Layer 11 of a small transformer language model trained on English Wikipedia (15 layers, counted from 0, width 128).
A neuron's activation on a vector x is SiLU(gate . x) times (in . x), where the dot is the dot product.

Input weights of the MLP neurons that the questions are about. A number n stands for n times 0.00088.
n77 gate: 103 60 37 218 326 127 67 45 241 63 -12 -199 0 -19 53 -30 -34 181 -19 61 8 -76 -139 -149 -105 71 11 -206 -8 75 -123 37 92 38 -68 -70 -131 -63 -170 321 56 4 153 -235 0 87 -150 88 233 -7 -113 -26 -176 -23 15 85 -30 4 -56 71 -4 45 227 -94 85 -176 18 26 105 108 23 -137 208 -215 78 19 -4 75 19 -167 11 -234 91 -87 -196 148 56 162 -80 42 -30 38 66 156 -109 11 317 154 103 203 -7 -175 -8 -8 -163 -63 320 -60 71 -38 35 82 -210 98 161 79 101 -52 4 -155 -56 -155 -34 -273 -243 -52 86 0
n139 gate: -81 19 -146 30 -138 -183 11 30 -233 -34 23 30 142 -163 49 -15 -87 -174 -92 172 127 26 -147 -139 41 257 122 -96 53 15 -49 -182 50 -41 98 -18 68 108 -64 19 91 -161 -52 -40 -72 128 -225 -134 96 34 140 -30 -206 30 190 -144 -312 -189 87 -4 -166 -106 52 -60 -22 -4 55 293 -47 139 117 160 -83 89 190 19 169 67 23 -23 30 220 -163 72 -158 189 -60 -102 -232 -284 -49 -144 99 -86 49 -175 157 49 236 4 153 212 -180 238 -59 -82 162 -53 -67 34 -31 15 -83 26 18 64 37 33 95 -144 128 26 -53 -57 -140 153 259 -86
n216 gate: -73 87 -432 12 -102 -127 -33 -58 50 -173 -161 104 68 -96 -8 184 50 154 139 -17 255 75 266 66 41 -123 -17 -55 -170 150 -12 -184 34 207 -50 24 -112 -95 75 -50 -295 -111 -37 -97 -158 112 -29 287 -114 -289 475 -78 25 117 168 -114 0 -119 166 219 -112 245 57 -287 293 -25 -85 37 -168 -66 -37 -151 167 49 -45 136 91 144 -37 113 -62 160 -4 -182 -216 -282 0 87 -230 -142 -21 58 0 -90 58 67 -25 215 150 120 8 94 87 -87 57 -98 81 -112 -45 87 -30 -29 83 74 -121 70 -218 -37 142 8 -17 -45 104 138 -170 -37 50 -144
n340 gate: 106 0 19 -163 -79 -112 -57 -8 -19 77 -170 62 -111 86 -66 51 78 78 -434 79 -131 195 62 185 182 65 145 -75 8 -171 -116 -65 -75 109 179 -110 31 73 -31 -327 35 81 119 114 27 58 0 16 -88 -305 4 -50 243 164 61 -34 195 44 -43 -46 280 66 4 136 95 -134 -197 118 -67 27 -97 -70 172 -53 196 -116 -170 -46 185 35 -249 -107 179 -4 -132 -271 -12 47 106 62 121 23 155 -4 58 -35 35 62 57 -31 -50 173 50 58 -77 203 56 -35 -216 -113 28 -154 -77 4 -204 182 58 -169 191 -58 15 87 -240 -204 -11 -4 -74 296
n342 gate: -135 466 212 73 -86 -152 68 73 222 -76 -160 -99 148 81 100 -23 23 -92 62 -50 161 -142 165 -99 -240 -110 -101 -54 -27 -280 0 -136 -241 145 173 138 -198 38 123 -215 -191 27 99 -119 -104 84 175 -54 71 -49 47 76 4 -8 159 -71 -124 -114 -88 -137 -50 180 -53 -19 49 -190 41 -173 48 -38 -88 -42 -58 94 91 8 -27 240 126 -50 107 -76 -100 -145 -34 -23 -110 -54 -85 -50 -61 42 298 -4 -322 -8 118 53 -94 -38 -178 121 -8 -58 -23 64 157 54 -129 -238 -28 137 164 -130 60 -38 152 -76 35 -46 103 -22 -31 -220 79 8 187 129
n353 gate: -180 -67 39 -55 -60 155 0 24 -55 -50 84 -188 -140 -35 142 0 166 -98 99 115 20 63 176 113 -109 105 -151 -119 -117 -287 16 -8 -203 133 63 -61 39 74 -315 28 94 39 -70 -103 -142 341 70 -32 -96 179 0 16 -187 12 -77 192 108 48 55 55 -126 -35 205 -303 -31 -88 -191 -42 245 -82 39 -273 4 -19 228 -210 -90 -144 12 -55 -43 -23 71 196 -16 -23 -66 -126 -197 -20 263 -4 84 290 -157 -79 -97 -8 127 12 70 8 12 94 -81 247 -84 118 202 -51 -114 113 -168 -43 -133 12 -82 -66 20 153 -4 -54 399 138 -153 -35 -125 -27
n357 gate: -175 -94 70 82 231 4 -173 90 207 -62 100 144 -275 55 75 208 -165 70 20 20 -44 110 109 -62 148 -12 138 59 66 -149 -39 -115 -56 -261 -204 99 -43 194 -216 -24 63 -253 159 110 24 -55 -245 -48 -131 81 213 8 -62 63 -8 111 19 -20 -218 51 47 -125 170 -125 42 20 -15 215 -143 -43 140 -134 -161 19 -8 58 -43 -144 78 -8 164 -15 55 -39 -144 292 -179 -141 146 169 141 20 -84 -100 149 -110 197 62 57 187 -58 131 35 -51 108 -15 -68 -8 -23 67 441 97 66 12 148 214 -201 50 -165 -27 -93 -69 -86 -87 -122 301 -74 42
n446 gate: -81 -246 -8 293 -324 75 -145 111 -4 51 -77 -147 -69 56 -132 76 -188 -203 173 -68 155 -36 95 -138 59 90 -189 -52 218 84 -35 -4 -12 79 151 81 131 8 -196 52 -64 -67 -114 186 -116 187 8 -105 -269 87 90 -28 119 191 -20 -136 -465 -211 143 119 -32 -275 314 52 140 -125 112 -31 95 -130 -71 -60 -48 -59 -275 71 32 -71 162 68 -107 -8 -32 40 -115 -70 -55 8 236 88 -72 36 35 27 44 72 63 -107 8 -75 -4 90 -24 -147 -8 129 -8 103 -12 0 74 39 -51 51 35 222 39 8 147 -195 -51 136 297 -180 39 86 142 -263
n77 in: 8 -200 123 -76 114 95 35 -108 -28 142 -285 52 -37 -185 217 -36 20 80 36 182 8 -68 -220 59 -16 8 -61 81 -124 120 -111 20 162 223 120 199 -80 123 -121 40 32 40 8 19 140 -44 -79 -191 39 -135 -12 -63 72 -132 -134 51 153 -65 -295 -76 76 112 79 -264 -20 -89 31 4 0 36 16 64 125 -389 -55 -40 -32 -207 56 -281 -264 63 208 -172 -12 -79 -115 -168 -44 -52 -152 40 -16 130 -64 -60 40 -40 141 176 -24 -126 119 -96 154 157 327 172 210 8 -50 226 -52 -104 190 -4 -55 -28 -192 56 355 105 108 129 -16 -158 -143 -265
n139 in: -150 -27 -323 39 -12 54 -135 208 -55 -23 -172 35 -32 154 83 -40 8 161 -52 135 24 32 -263 -109 -184 260 151 -119 35 -51 -164 35 147 51 20 134 -82 16 -16 134 -12 -82 -16 -80 138 -27 -62 -80 131 55 93 -70 39 -24 120 262 -70 -68 -8 -121 -24 24 -260 20 -31 231 58 100 53 62 129 154 -138 -162 167 58 -219 -285 266 -67 51 116 -20 -16 133 131 -94 -114 -24 -225 -75 -320 27 12 173 -127 226 -82 104 251 8 -66 -106 -32 143 -46 169 -20 -82 146 28 62 -117 -74 107 -35 202 368 -138 154 -51 100 -118 111 -84 -280 47 -62
n216 in: -151 54 -62 33 158 -112 -289 -105 -33 75 43 -13 -94 38 -338 -17 -76 206 -111 -115 318 38 222 -187 -100 120 203 -136 -29 101 -137 -111 21 147 -391 110 -4 54 -80 13 -76 -154 -42 180 -328 17 -54 187 74 -258 9 -133 50 152 91 -161 62 -51 305 -8 -143 80 58 -38 279 -51 -82 82 169 46 75 -101 -34 91 37 129 309 75 -113 363 -226 -170 139 -34 -130 -215 100 -13 -135 -114 -8 -118 -78 41 105 -106 54 4 173 -75 162 153 46 -105 -83 12 266 -29 150 -88 -169 -104 -104 -4 -151 109 54 -91 -46 -88 -121 -4 21 131 -258 -25 -171 37
n340 in: 80 26 11 -153 118 203 -81 -127 -264 -66 -23 67 46 52 -15 -101 -90 -82 -333 -60 -11 -45 15 -4 -4 11 53 -147 -260 -183 -66 -15 106 48 -52 -51 48 0 127 -7 -112 152 -247 -200 67 -7 163 185 -99 -263 157 -181 115 -60 -107 26 -44 171 -22 -122 -142 -146 -199 187 -51 -114 -44 -157 150 81 78 146 -210 51 -269 55 63 144 44 11 190 55 -213 -153 19 -220 -115 284 19 49 60 -30 -11 -77 -265 -53 -55 -78 -33 60 -70 -22 -19 108 84 66 92 15 89 105 42 318 -215 7 -152 97 -26 40 -64 0 -197 22 -82 -60 120 118 -41 85
n342 in: -38 128 -180 -70 -12 126 -202 -171 108 195 -261 -70 -170 -86 113 -164 0 4 236 -165 -285 260 70 -146 0 -218 -121 -67 73 70 150 -91 -126 23 23 94 -12 50 0 -50 43 -108 223 113 167 66 -31 39 53 288 187 -111 158 19 -92 -42 65 16 0 -19 -166 -159 80 -229 -38 47 166 277 182 -300 -42 168 -97 -27 23 334 -12 -216 85 -31 232 145 -8 -73 23 -171 42 -66 125 -120 -19 121 -8 76 -19 164 81 -96 -95 124 34 -103 50 19 -57 -80 79 -58 123 -54 -4 -50 -127 8 -173 23 157 137 23 -8 -154 76 -112 -51 53 -130 -312 57
n353 in: -158 34 -22 135 46 67 33 128 154 -52 -157 -4 54 38 -4 -132 83 226 65 262 0 -169 221 212 -7 -167 235 80 -105 60 15 -96 -168 56 53 103 127 -4 106 8 79 -7 -37 -18 41 -255 -82 76 -11 63 -85 -48 67 -15 93 -55 -52 -81 -37 -254 -38 30 -152 150 184 -172 -183 173 101 324 -67 163 4 41 -122 56 -90 -15 -202 -124 -90 -130 -68 -22 -19 255 138 -222 -45 109 26 19 204 15 -71 223 -41 22 37 -90 26 -63 -183 169 -7 78 200 -105 -104 -23 8 157 142 112 95 307 -208 144 15 -23 -127 264 180 -125 -92 63 34 130
n357 in: -55 -42 -4 -61 -135 34 257 -133 -42 -161 116 -34 -178 57 -50 130 -65 -38 42 -4 132 0 -45 41 -45 187 -27 -211 -200 38 4 -60 150 -424 -103 96 -15 214 -179 23 11 79 0 -125 -84 136 23 -135 119 -102 -187 -79 234 11 7 33 -112 -58 -64 -26 182 42 172 0 226 192 -81 22 328 -117 117 80 -15 37 150 83 41 -166 72 244 -83 97 76 68 -155 -37 72 87 164 53 15 15 -151 -191 -91 -73 143 124 22 -34 -26 94 166 0 63 -11 178 -281 -229 -68 204 -90 177 -4 -77 121 105 -78 91 4 4 -196 83 84 333 -52 -94 0
n446 in: 222 102 19 -159 124 -101 -56 -68 -87 -135 46 197 201 107 -11 -275 111 53 -139 108 -58 186 -186 286 0 176 188 -127 -250 -11 -117 -48 23 197 -84 -81 -26 30 38 240 -182 83 -53 -41 145 38 140 119 -15 8 -238 -38 83 126 -56 67 93 -12 11 53 -129 106 60 179 -104 123 96 82 190 75 -11 96 -80 -101 -139 -72 30 72 102 149 42 139 -103 -61 -61 -231 109 346 76 34 122 84 77 22 122 -38 -45 -15 160 -189 30 -142 -49 350 -60 -172 163 -65 105 186 -259 49 -53 -98 -55 -23 71 -26 -8 -194 147 -104 76 84 -74 -131 79 157

Each question shows a token from some text and the vector x that enters the MLP there. A number n stands for n times 0.0096.

"y": -50 -62 43 47 80 -186 92 157 -188 94 33 -92 -70 22 98 -36 35 189 -35 125 -21 -50 -131 -168 -95 47 -190 -7 -145 21 -39 -86 123 -77 -132 -2 -68 -56 -77 -51 -1 -154 96 -17 -135 -236 57 15 -17 -248 9 29 -26 -214 -124 128 -22 120 -5 172 83 -157 59 115 17 -121 160 -70 -50 -51 27 53 79 -182 -169 76 -3 -7 -142 -196 -7 91 16 16 12 -3 -15 -6 33 -15 -206 30 -49 85 -76 -57 56 96 17 -141 91 -119 42 133 -66 -6 -233 43 72 -162 -151 33 -30 24 -55 70 116 -38 -10 4 -67 -96 -52 130 51 63 18 -18
Which neuron lights up most? n77

"les": 125 -195 77 5 -33 -3 103 -1 102 -67 -19 79 179 -207 209 -139 -103 -41 -138 17 -59 -256 40 -117 -42 -95 -48 12 -50 41 -211 19 -37 177 -9 33 -13 -186 -21 -25 18 127 -30 -20 185 -71 82 46 -85 62 110 73 -86 68 154 -93 1 135 -26 22 -14 10 -290 83 -20 71 112 65 -14 11 102 -8 135 -13 18 214 -159 61 105 -37 -21 -41 -3 16 121 9 -70 -142 98 -192 -100 -8 10 110 124 -32 77 41 -75 125 -69 -83 -6 56 65 167 -76 -86 6 -182 46 -12 50 -36 -25 138 -121 74 -15 73 -97 238 76 -34 9 33 16 -79
The two highest activations, in order: n357, n216

" |": 72 -71 -108 44 -105 -87 29 -68 -260 67 -31 14 -36 -1 114 11 8 11 41 67 50 -112 -201 80 -45 -48 -19 -111 -35 117 -157 -11 -42 -14 -123 -3 27 -29 57 177 90 162 -29 -12 102 54 -113 -194 -51 -50 75 163 17 83 134 -199 59 -49 -98 1 21 4 -93 72 -230 -199 48 62 -134 22 184 -108 66 75 -83 -29 -64 42 33 -23 -18 7 36 -124 44 293 92 97 -59 86 -152 148 254 -32 55 134 29 -13 -212 -40 238 -84 30 -121 -16 -88 -79 177 -63 -55 76 25 123 59 -38 78 68 7 110 138 -62 -90 65 38 92 -81 23 -116
Which three neurons fire most, strongest first? n216, n342, n340

"E": 67 -149 35 64 98 28 -19 -125 -134 23 28 60 -111 -121 34 -66 70 -82 42 7 26 -23 -87 141 59 -21 -253 110 -137 115 32 0 29 41 16 -93 127 17 -6 -62 -22 101 58 32 -18 -20 -38 -53 75 80 -116 134 89 124 108 74 174 161 2 37 -143 81 58 -127 -96 20 -156 -18 59 -25 219 29 -75 33 -120 11 -194 129 -99 14 17 14 106 165 47 124 129 -87 167 -66 103 102 40 83 45 -51 87 282 -19 -145 -79 -24 106 -2 61 -13 54 -78 -198 -121 60 127 90 -49 -52 267 140 43 -170 0 -242 -30 66 75 55 62 125 -58
Which neuron lights up most? n357

"78": -52 -18 170 64 -50 37 -32 -124 -21 57 86 11 27 -31 30 -158 254 74 -90 32 64 20 29 -13 -53 -93 4 -39 -26 184 -53 -3 -126 2 11 48 169 -84 104 89 -28 -30 99 -55 219 -71 126 -111 99 67 -127 308 27 201 -60 -47 71 123 -60 -34 -73 131 5 -26 8 45 95 32 35 40 157 -59 46 236 111 -89 -106 -72 -126 96 12 -24 -25 83 -15 150 -137 108 -1 -106 -114 84 168 66 -125 104 242 65 -112 10 130 -69 -30 22 37 -4 -18 66 -98 73 -63 8 65 122 -156 191 -59 -2 148 44 -276 110 -15 68 167 7 -91 -109
Which neuron fires most, and how strongly? n353, at about 0.31

"k": -89 -83 128 55 -7 -54 91 79 23 147 16 110 34 18 -27 -14 39 73 -83 19 -20 -220 -74 -155 -124 0 -156 113 -35 141 -273 -135 -136 -47 -46 -141 -27 -143 -16 43 29 4 -110 -28 59 122 6 -180 -54 124 -80 65 2 -158 24 -30 -11 32 146 -144 -132 35 139 23 1 25 -36 -14 -186 19 31 65 175 65 9 43 6 63 64 -14 7 19 -113 2 40 -4 -171 -95 210 -5 59 7 83 -5 -147 -28 138 -26 26 -3 86 -117 -45 26 168 -27 -10 171 -27 26 -190 -84 131 30 -36 183 185 138 -16 -58 -68 -36 -51 94 -53 -164 -69 -123
Which neuron lights up most? n139

"el": 44 -108 73 114 -77 -103 9 -28 -21 7 101 7 19 112 -70 -86 25 104 -112 5 46 -58 -142 -24 -93 -93 -42 0 18 85 -58 -123 -47 -153 -235 49 -70 -62 16 -4 45 -96 -89 82 -33 -52 273 -119 106 43 -204 -14 -86 -67 -30 -162 -24 26 -4 -121 -69 -17 -42 34 15 9 100 27 34 1 81 315 153 -100 8 163 126 -15 30 -70 116 -19 -37 -83 132 140 -60 -142 229 -83 19 -160 160 -108 -125 57 195 35 -104 43 -63 -46 -28 3 20 -10 245 19 79 17 -113 -66 -65 167 -34 -192 34 82 -33 189 -22 -75 -51 134 -45 -53 -164 -34
The two highest activations, in order: n139, n77

" G": -69 -155 61 29 78 -26 -33 13 -46 52 101 60 -195 -64 46 11 36 86 -40 37 -102 21 -167 -33 -66 15 46 -97 -90 95 -60 23 -3 -77 -51 -199 7 103 33 -197 -130 26 60 71 68 -53 78 13 -35 168 -151 33 100 86 -68 -160 -3 -39 -92 -48 -73 55 -69 -49 -88 138 31 -134 -16 139 -104 -216 -48 -27 8 172 7 169 -104 137 87 -3 51 -112 2 -14 -36 37 175 -251 -1 130 91 -62 75 -139 91 144 26 -107 -46 23 6 50 73 -95 -141 8 -15 -159 -277 131 -16 -44 -111 16 120 -118 -116 46 -86 102 33 -76 134 27 168 -77
Which neuron fires most, and how strongly? n353, at about 0.34

" was": 25 -101 -31 68 -95 210 -13 -61 -157 -5 97 14 10 -64 -12 -38 214 -60 -45 11 49 9 -24 31 -84 -117 56 -18 8 -4 -144 1 67 -103 -98 -76 -143 -65 -132 143 -124 21 -114 -63 126 93 64 114 -6 194 66 42 -44 163 -12 -106 76 89 -21 -60 -244 117 19 85 118 -56 246 88 30 -73 -2 -203 127 -17 24 124 -28 144 -105 36 31 -61 180 46 85 -79 -33 -12 368 37 -64 124 43 35 83 -48 -2 101 -153 -13 31 -141 -52 38 -97 38 23 -48 42 -79 24 -33 -105 59 18 190 -80 107 -91 25 -17 -34 24 -59 139 -46 -20 -93
The two highest activations, in order: n446, n139

"-": -186 -84 -231 -166 -46 -152 48 -43 -96 -87 27 25 24 25 113 -98 -22 -53 -21 -4 -122 24 -9 171 -23 -152 12 -114 -147 -14 61 29 -12 83 114 -96 -53 -54 119 -17 -70 -22 -88 -301 25 9 -115 -32 9 75 -46 5 147 158 1 -134 70 16 138 41 -1 -90 -221 0 10 -51 121 -21 2 73 90 44 178 22 -73 56 14 69 -24 65 -54 -122 -134 -203 -2 -59 103 106 75 -31 152 -139 0 -61 106 -111 222 178 -73 8 -108 36 82 93 -71 71 76 154 -48 -132 -65 40 59 42 13 61 -113 130 99 199 -181 -75 131 -85 31 167 -47 -100
Which neuron fires most, and how strongly? n340, at about 1.6

"8": -39 47 65 -8 -208 -31 43 12 -234 36 67 21 -23 -139 43 -54 -111 162 -24 177 70 -22 6 17 27 -110 -26 126 -30 76 -131 -21 -65 -30 -107 80 179 -21 90 16 158 78 83 98 154 -23 22 -53 21 27 99 149 35 11 140 -61 157 139 -81 -1 29 128 -75 3 -32 42 -30 42 -6 -34 42 33 174 145 159 -5 -69 89 -175 -96 -38 41 92 205 117 19 64 25 88 -89 -53 186 98 150 113 81 51 92 -76 10 58 -124 -48 -277 68 15 -155 -17 0 -17 -119 -48 148 69 -172 102 -109 37 26 98 -116 -1 146 25 205 111 -82 -57
Which neuron lights up most? n446

"a": 14 34 47 104 -31 95 103 206 -28 31 151 97 120 48 40 4 198 8 -58 60 0 -65 -52 -113 -24 20 -306 6 77 27 -217 -116 -96 -132 -189 80 -35 67 -108 21 -4 36 -101 76 -98 -1 135 -118 134 146 -172 8 42 -200 -58 -36 -35 -64 3 -35 -83 -22 -5 52 -62 145 38 -49 70 -69 177 173 95 61 -69 119 43 35 -16 183 120 -89 28 -98 30 221 -22 13 237 -43 -44 61 74 -69 -173 118 178 86 27 35 101 -42 -108 -118 24 -44 73 75 179 42 -95 -116 -79 94 -52 -77 16 -103 -110 96 70 -126 -72 -58 -59 47 -65 -49
Which neuron fires most, and how strongly? n353, at about 0.25

"4": -8 63 -39 -43 -101 70 -79 0 -74 -19 88 17 28 -50 -102 -132 -107 67 17 170 73 25 9 173 65 -90 -14 -137 29 -26 -285 -125 24 36 -107 55 80 134 -36 -29 93 168 -41 22 313 -36 -46 94 -26 34 87 87 -26 121 182 -84 56 -2 -98 -75 -34 -5 -95 -6 153 -37 -33 79 -1 -20 147 10 138 122 65 43 -40 111 -34 -183 69 0 114 207 124 45 -29 -15 212 -24 -96 128 12 93 -1 -43 93 99 -62 26 2 -12 -84 -165 -82 14 -186 -115 46 25 -120 -80 16 77 -187 221 -63 3 -95 85 -16 125 118 -34 32 140 -29 -49
Which three neurons fire most, strongest first? n353, n340, n77

" Fl": -36 -84 59 16 12 -47 -134 40 -168 -23 -69 6 -1 97 -131 31 103 32 -116 59 -131 -133 -154 -84 -14 99 51 -25 -136 -98 -73 57 180 27 -67 -124 89 22 58 -71 58 -63 35 73 155 -195 -40 75 -7 -1 1 29 8 -12 -17 -15 92 35 57 32 84 -28 -79 -41 -47 14 83 -14 -36 161 15 -127 118 -195 -20 160 -67 194 -117 -149 14 -57 10 -39 -120 73 -6 -49 101 -40 -53 71 -28 61 -214 -91 82 -57 -91 44 -3 81 -94 66 -175 -31 -82 -15 120 -98 -274 80 -170 36 140 163 141 -267 -137 109 -133 -6 -24 -35 -66 45 -17 -72
Which neuron lights up most? n77

" w": -154 -22 161 -19 3 11 30 -160 72 -152 17 73 -117 82 98 -117 -73 -8 33 190 -231 -6 -104 -20 11 6 -25 55 -115 63 -252 71 188 4 -63 58 90 14 3 82 45 39 -140 -23 97 162 -23 17 73 113 -41 51 149 56 135 -54 -63 -136 -79 206 -80 -65 -63 -70 16 30 112 -35 -184 -91 153 -142 5 -75 -10 75 -92 60 -32 -18 -30 50 64 -70 -83 43 21 -48 185 -92 -181 -48 0 81 138 -26 83 -40 80 -49 -83 -32 -63 -47 47 -23 -251 -122 -40 -162 -102 -41 13 202 207 -3 -181 -39 -22 106 -31 44 109 71 -6 102 -59 -25
Which three neurons fire most, strongest first? n357, n340, n216

" for": 130 104 -57 -86 64 -32 -15 4 -152 -60 -89 82 -15 -29 15 18 -25 91 32 -6 -47 -86 -7 -36 -73 -97 -107 84 -136 58 -258 103 108 68 105 -51 -59 -169 68 51 -64 87 -46 22 295 119 141 75 -31 5 138 -35 88 54 232 -102 167 -75 -48 16 -206 0 -201 104 73 6 16 2 7 -185 74 -137 47 79 21 16 -43 -7 -62 -5 -17 124 48 -85 87 -71 -131 -132 144 6 -100 -30 -21 -101 50 -148 83 32 -75 87 -50 -36 71 -16 -128 -167 -221 32 92 -178 27 -75 87 98 -41 212 45 90 -63 -30 -119 94 31 93 -58 22 -84 -57
Which neuron fires most, and how strongly? n357, at about 0.32

"way": 7 -105 55 65 -91 33 49 134 -98 -114 -6 -27 21 -59 152 -115 -6 90 -117 133 19 91 -20 -122 -87 95 -228 155 -23 -60 -288 -9 74 67 -119 24 58 -206 18 84 8 49 -26 44 114 -11 -36 39 -14 -21 -31 66 27 66 68 75 75 105 -128 8 -4 38 -220 -59 110 -67 71 -143 -72 -7 124 -3 132 -68 -170 31 -20 50 -50 20 136 -69 59 1 127 -9 -50 -120 199 -73 84 -39 44 38 32 16 220 51 -31 -13 -18 30 25 -129 89 182 -51 52 45 30 -112 3 122 91 131 42 -295 -79 29 208 -55 40 -26 37 10 181 -95 -165
Which neuron fires most, and how strongly? n342, at about 0.53

"o": 82 14 10 7 -12 -4 -11 81 71 42 91 -1 75 36 65 155 -94 69 72 -49 -8 -125 70 -189 78 -139 -289 -46 -22 17 13 -128 -96 -23 57 -63 -31 42 -16 168 44 -52 67 -51 -18 68 160 -19 -15 -1 -100 -69 186 -59 5 30 -106 -45 -69 -34 30 4 231 53 116 101 -48 134 -19 -71 67 231 37 -86 -34 206 19 125 -97 9 41 -105 56 -79 79 -90 -89 -43 187 -90 -42 -16 89 106 -102 156 104 141 57 -103 -38 -186 -244 130 -52 -38 142 -33 69 -207 -128 -164 -14 94 -92 116 174 -40 -211 107 -73 -34 -141 2 -84 89 33 38
Which neuron fires most, and how strongly? n342, at about 4.2

" Mich": -61 -113 92 34 -11 21 10 -118 -61 183 81 114 -69 245 -122 24 34 279 82 94 -33 -35 -109 -36 -3 107 118 48 -88 -18 72 -24 53 15 -244 -18 -133 11 46 -20 -95 -45 54 -29 69 32 3 73 -205 223 -81 57 32 43 90 -4 -15 -10 -5 -42 41 -25 -114 -42 -132 115 124 90 82 67 43 -133 57 -92 -51 175 -123 68 -7 208 108 -90 75 -2 -17 -45 -155 -71 134 -14 -5 -10 -21 -130 -152 91 232 61 45 32 28 -11 -31 137 -24 -96 -126 46 -32 -75 -234 136 -137 163 -56 62 166 -52 -45 25 -31 132 32 -143 -63 98 -38 104
Which neuron lights up most? n340

"od": 107 -285 -47 -81 84 -57 60 -56 19 -10 194 129 -38 95 -19 91 -165 21 -77 185 -295 59 57 -42 -12 -19 0 23 -185 71 -236 13 17 96 37 -114 41 -101 107 73 22 10 -102 -22 -8 -52 106 67 7 28 -74 26 0 -105 -64 -179 -54 -1 102 -104 -128 -76 -166 99 46 123 150 47 -115 33 240 50 -16 -57 -128 28 -8 -64 -135 32 15 -53 58 -117 155 225 -123 -5 -123 49 9 -28 14 56 40 30 -41 -94 -13 21 76 208 14 -7 96 3 26 -140 -120 -146 38 -49 44 -70 33 96 -40 38 185 106 -48 125 120 123 166 -29 -9 -21
Which neuron lights up most? n342

" of": 2 238 -51 -198 -26 -162 99 82 -228 -81 -58 -45 -221 40 -62 16 53 132 -13 -31 -105 21 16 -17 -180 18 19 16 -32 2 -161 99 -156 -82 -225 40 5 -110 58 179 -34 13 9 -10 158 101 -19 -27 18 43 86 -23 292 -22 111 45 190 -118 32 -15 -72 -76 -128 105 -158 32 6 21 16 -64 33 -140 112 231 -38 2 -105 24 -70 -130 -44 58 70 104 33 -49 -28 -98 -58 -66 -24 55 50 67 50 -20 88 61 -71 89 60 14 11 30 25 -65 -147 166 66 -9 69 -24 -22 43 -217 -130 -119 -78 -36 69 -114 209 46 87 221 -64 -52 -69
Which neuron lights up most? n77

"ac": 29 -60 63 16 -11 149 -98 65 60 170 -52 79 129 -71 14 -113 49 -182 -27 -44 30 -26 -132 -40 -41 -92 -14 168 152 -93 -114 107 -201 -144 17 -110 -48 -47 -27 -123 -73 -97 -118 -106 -10 -228 -27 9 -80 123 18 28 -143 -37 -9 -16 38 -233 -140 -40 -130 -27 -6 152 227 -65 82 45 10 104 163 214 160 -60 75 20 -84 142 -61 -37 -60 7 23 -49 -219 128 -55 112 47 -175 -1 76 59 -15 -55 198 163 72 -67 -72 -129 -61 53 -30 -44 -83 -6 -23 -134 32 -108 66 41 35 128 -48 -3 95 -64 94 -88 -162 -192 -139 57 -65 -90 -84
Which neuron fires most, and how strongly? n216, at about 0.65

"ub": 82 -75 134 68 9 -72 -32 16 59 48 80 71 81 7 -32 111 50 28 6 -9 73 -58 17 71 -186 81 -92 188 64 113 -130 -18 -88 -21 -160 -73 57 -8 -42 23 209 18 -76 42 3 95 -66 -91 60 146 -295 100 -147 63 72 82 4 86 81 -1 -93 67 90 12 66 -40 -37 92 -29 -100 194 167 88 58 -162 161 -59 27 28 -23 -36 52 92 39 40 46 -18 -141 156 -83 46 -190 -140 25 -170 183 83 84 -65 -5 136 -52 -70 -136 126 -14 -26 -84 78 108 -259 9 34 70 -82 65 1 -2 -97 141 0 -192 175 -63 -139 14 -127 -54
Which neuron lights up most? n353

" \"": 35 173 34 -8 55 -18 23 -121 61 39 189 15 73 104 59 -186 80 51 -15 7 36 -40 -11 -20 -24 82 -225 -164 -217 68 -124 -25 -27 36 0 -212 -98 -117 -36 -67 27 22 -114 126 137 120 -17 90 -55 129 105 209 -2 -133 143 -258 -9 54 45 -9 -110 -162 -146 76 96 -90 138 -4 17 -77 183 -18 13 -16 -24 68 20 -8 -25 -8 -92 91 50 14 -99 -81 -112 8 158 -156 20 -45 106 155 6 93 -1 72 -158 -37 -194 -13 192 46 -43 -63 -235 -146 161 -137 -167 38 79 -3 -50 10 -2 -104 -116 -70 -12 -75 77 -55 77 110 -56 -93
The two highest activations, in order: n342, n139

" were": 103 -117 -35 0 -85 145 -30 15 -55 -51 129 -84 6 -89 -131 -60 208 55 -90 91 -60 -17 -33 56 -16 -65 21 4 -11 81 -262 34 132 36 -133 18 -122 -78 -103 105 -60 34 -34 46 278 70 53 57 -95 208 157 50 5 157 11 -102 94 97 -55 -19 -203 19 -70 99 155 15 203 -24 105 -104 -3 -126 140 -22 63 120 -3 1 -42 -46 91 -17 88 25 145 -56 -24 -90 323 -22 -101 146 81 -32 64 -97 -69 72 -68 14 -15 -123 -85 -20 -135 -7 -105 -27 -40 -40 16 -40 -35 13 -38 86 -134 17 -79 105 -44 93 43 -66 112 12 40 -148
Which neuron lights up most? n446

" |\n": 138 151 55 7 0 -108 118 -79 -70 11 45 -170 118 16 101 6 52 -15 -37 69 132 96 -49 -70 -77 157 29 -106 -150 4 40 -91 34 -13 146 -37 -23 2 -70 81 47 177 57 -110 190 -113 -160 -33 -28 -36 -6 98 129 91 13 -148 6 63 3 -27 -89 41 -111 -1 -150 -24 -47 129 -116 -113 292 44 62 -81 18 25 -225 22 72 56 73 121 94 58 88 111 174 -63 -9 20 -77 164 103 -46 83 -37 -43 138 9 70 182 -5 132 -185 -97 -38 -102 118 -6 -306 -43 64 44 -17 10 242 -72 26 146 59 -21 233 22 90 107 20 -111 -111
Which neuron fires most, and how strongly? n139, at about 0.33

" that": -7 152 -42 -78 6 -58 45 115 -13 -59 -84 123 -76 78 -42 -59 146 108 5 26 107 -3 -5 142 -5 73 -69 14 -93 25 -324 -112 -139 -83 -7 -11 113 27 -12 -6 -2 55 -45 17 251 133 45 14 42 288 137 40 18 -31 145 -33 95 -24 15 -108 -204 -177 -93 -6 167 -17 186 7 15 -54 89 -96 119 37 -7 91 -85 55 -3 -220 7 -40 131 9 -36 -75 -58 86 270 -20 -63 0 81 -10 -8 -181 -3 -1 7 138 39 -61 -1 7 40 8 -64 28 -41 -8 17 -63 -85 -78 -189 79 -131 -89 -89 93 -110 166 36 17 -21 81 104 -65
The two highest activations, in order: n353, n340

",": 137 33 -27 -17 -69 -144 36 26 -49 3 -85 69 -73 58 -134 -64 -18 -40 -21 87 166 -21 -128 65 -98 -79 -159 89 -136 -62 -265 91 23 -136 9 35 87 -12 -120 146 -106 43 -41 -46 192 33 122 -44 -7 108 -62 61 54 190 31 -190 13 -158 -23 -59 -27 -110 -138 3 -7 -14 152 82 -53 -101 60 -100 154 -53 -181 174 -61 60 4 -97 -17 -82 -3 -21 -60 -88 -56 73 271 -65 -18 3 -134 25 10 -109 -21 -39 -138 52 59 -193 -82 -57 -42 -23 -84 252 61 -109 89 -25 -5 -16 -95 158 -76 7 -69 56 -86 100 176 82 -123 69 49 -29
Which neuron fires most, and how strongly? n446, at about 2.7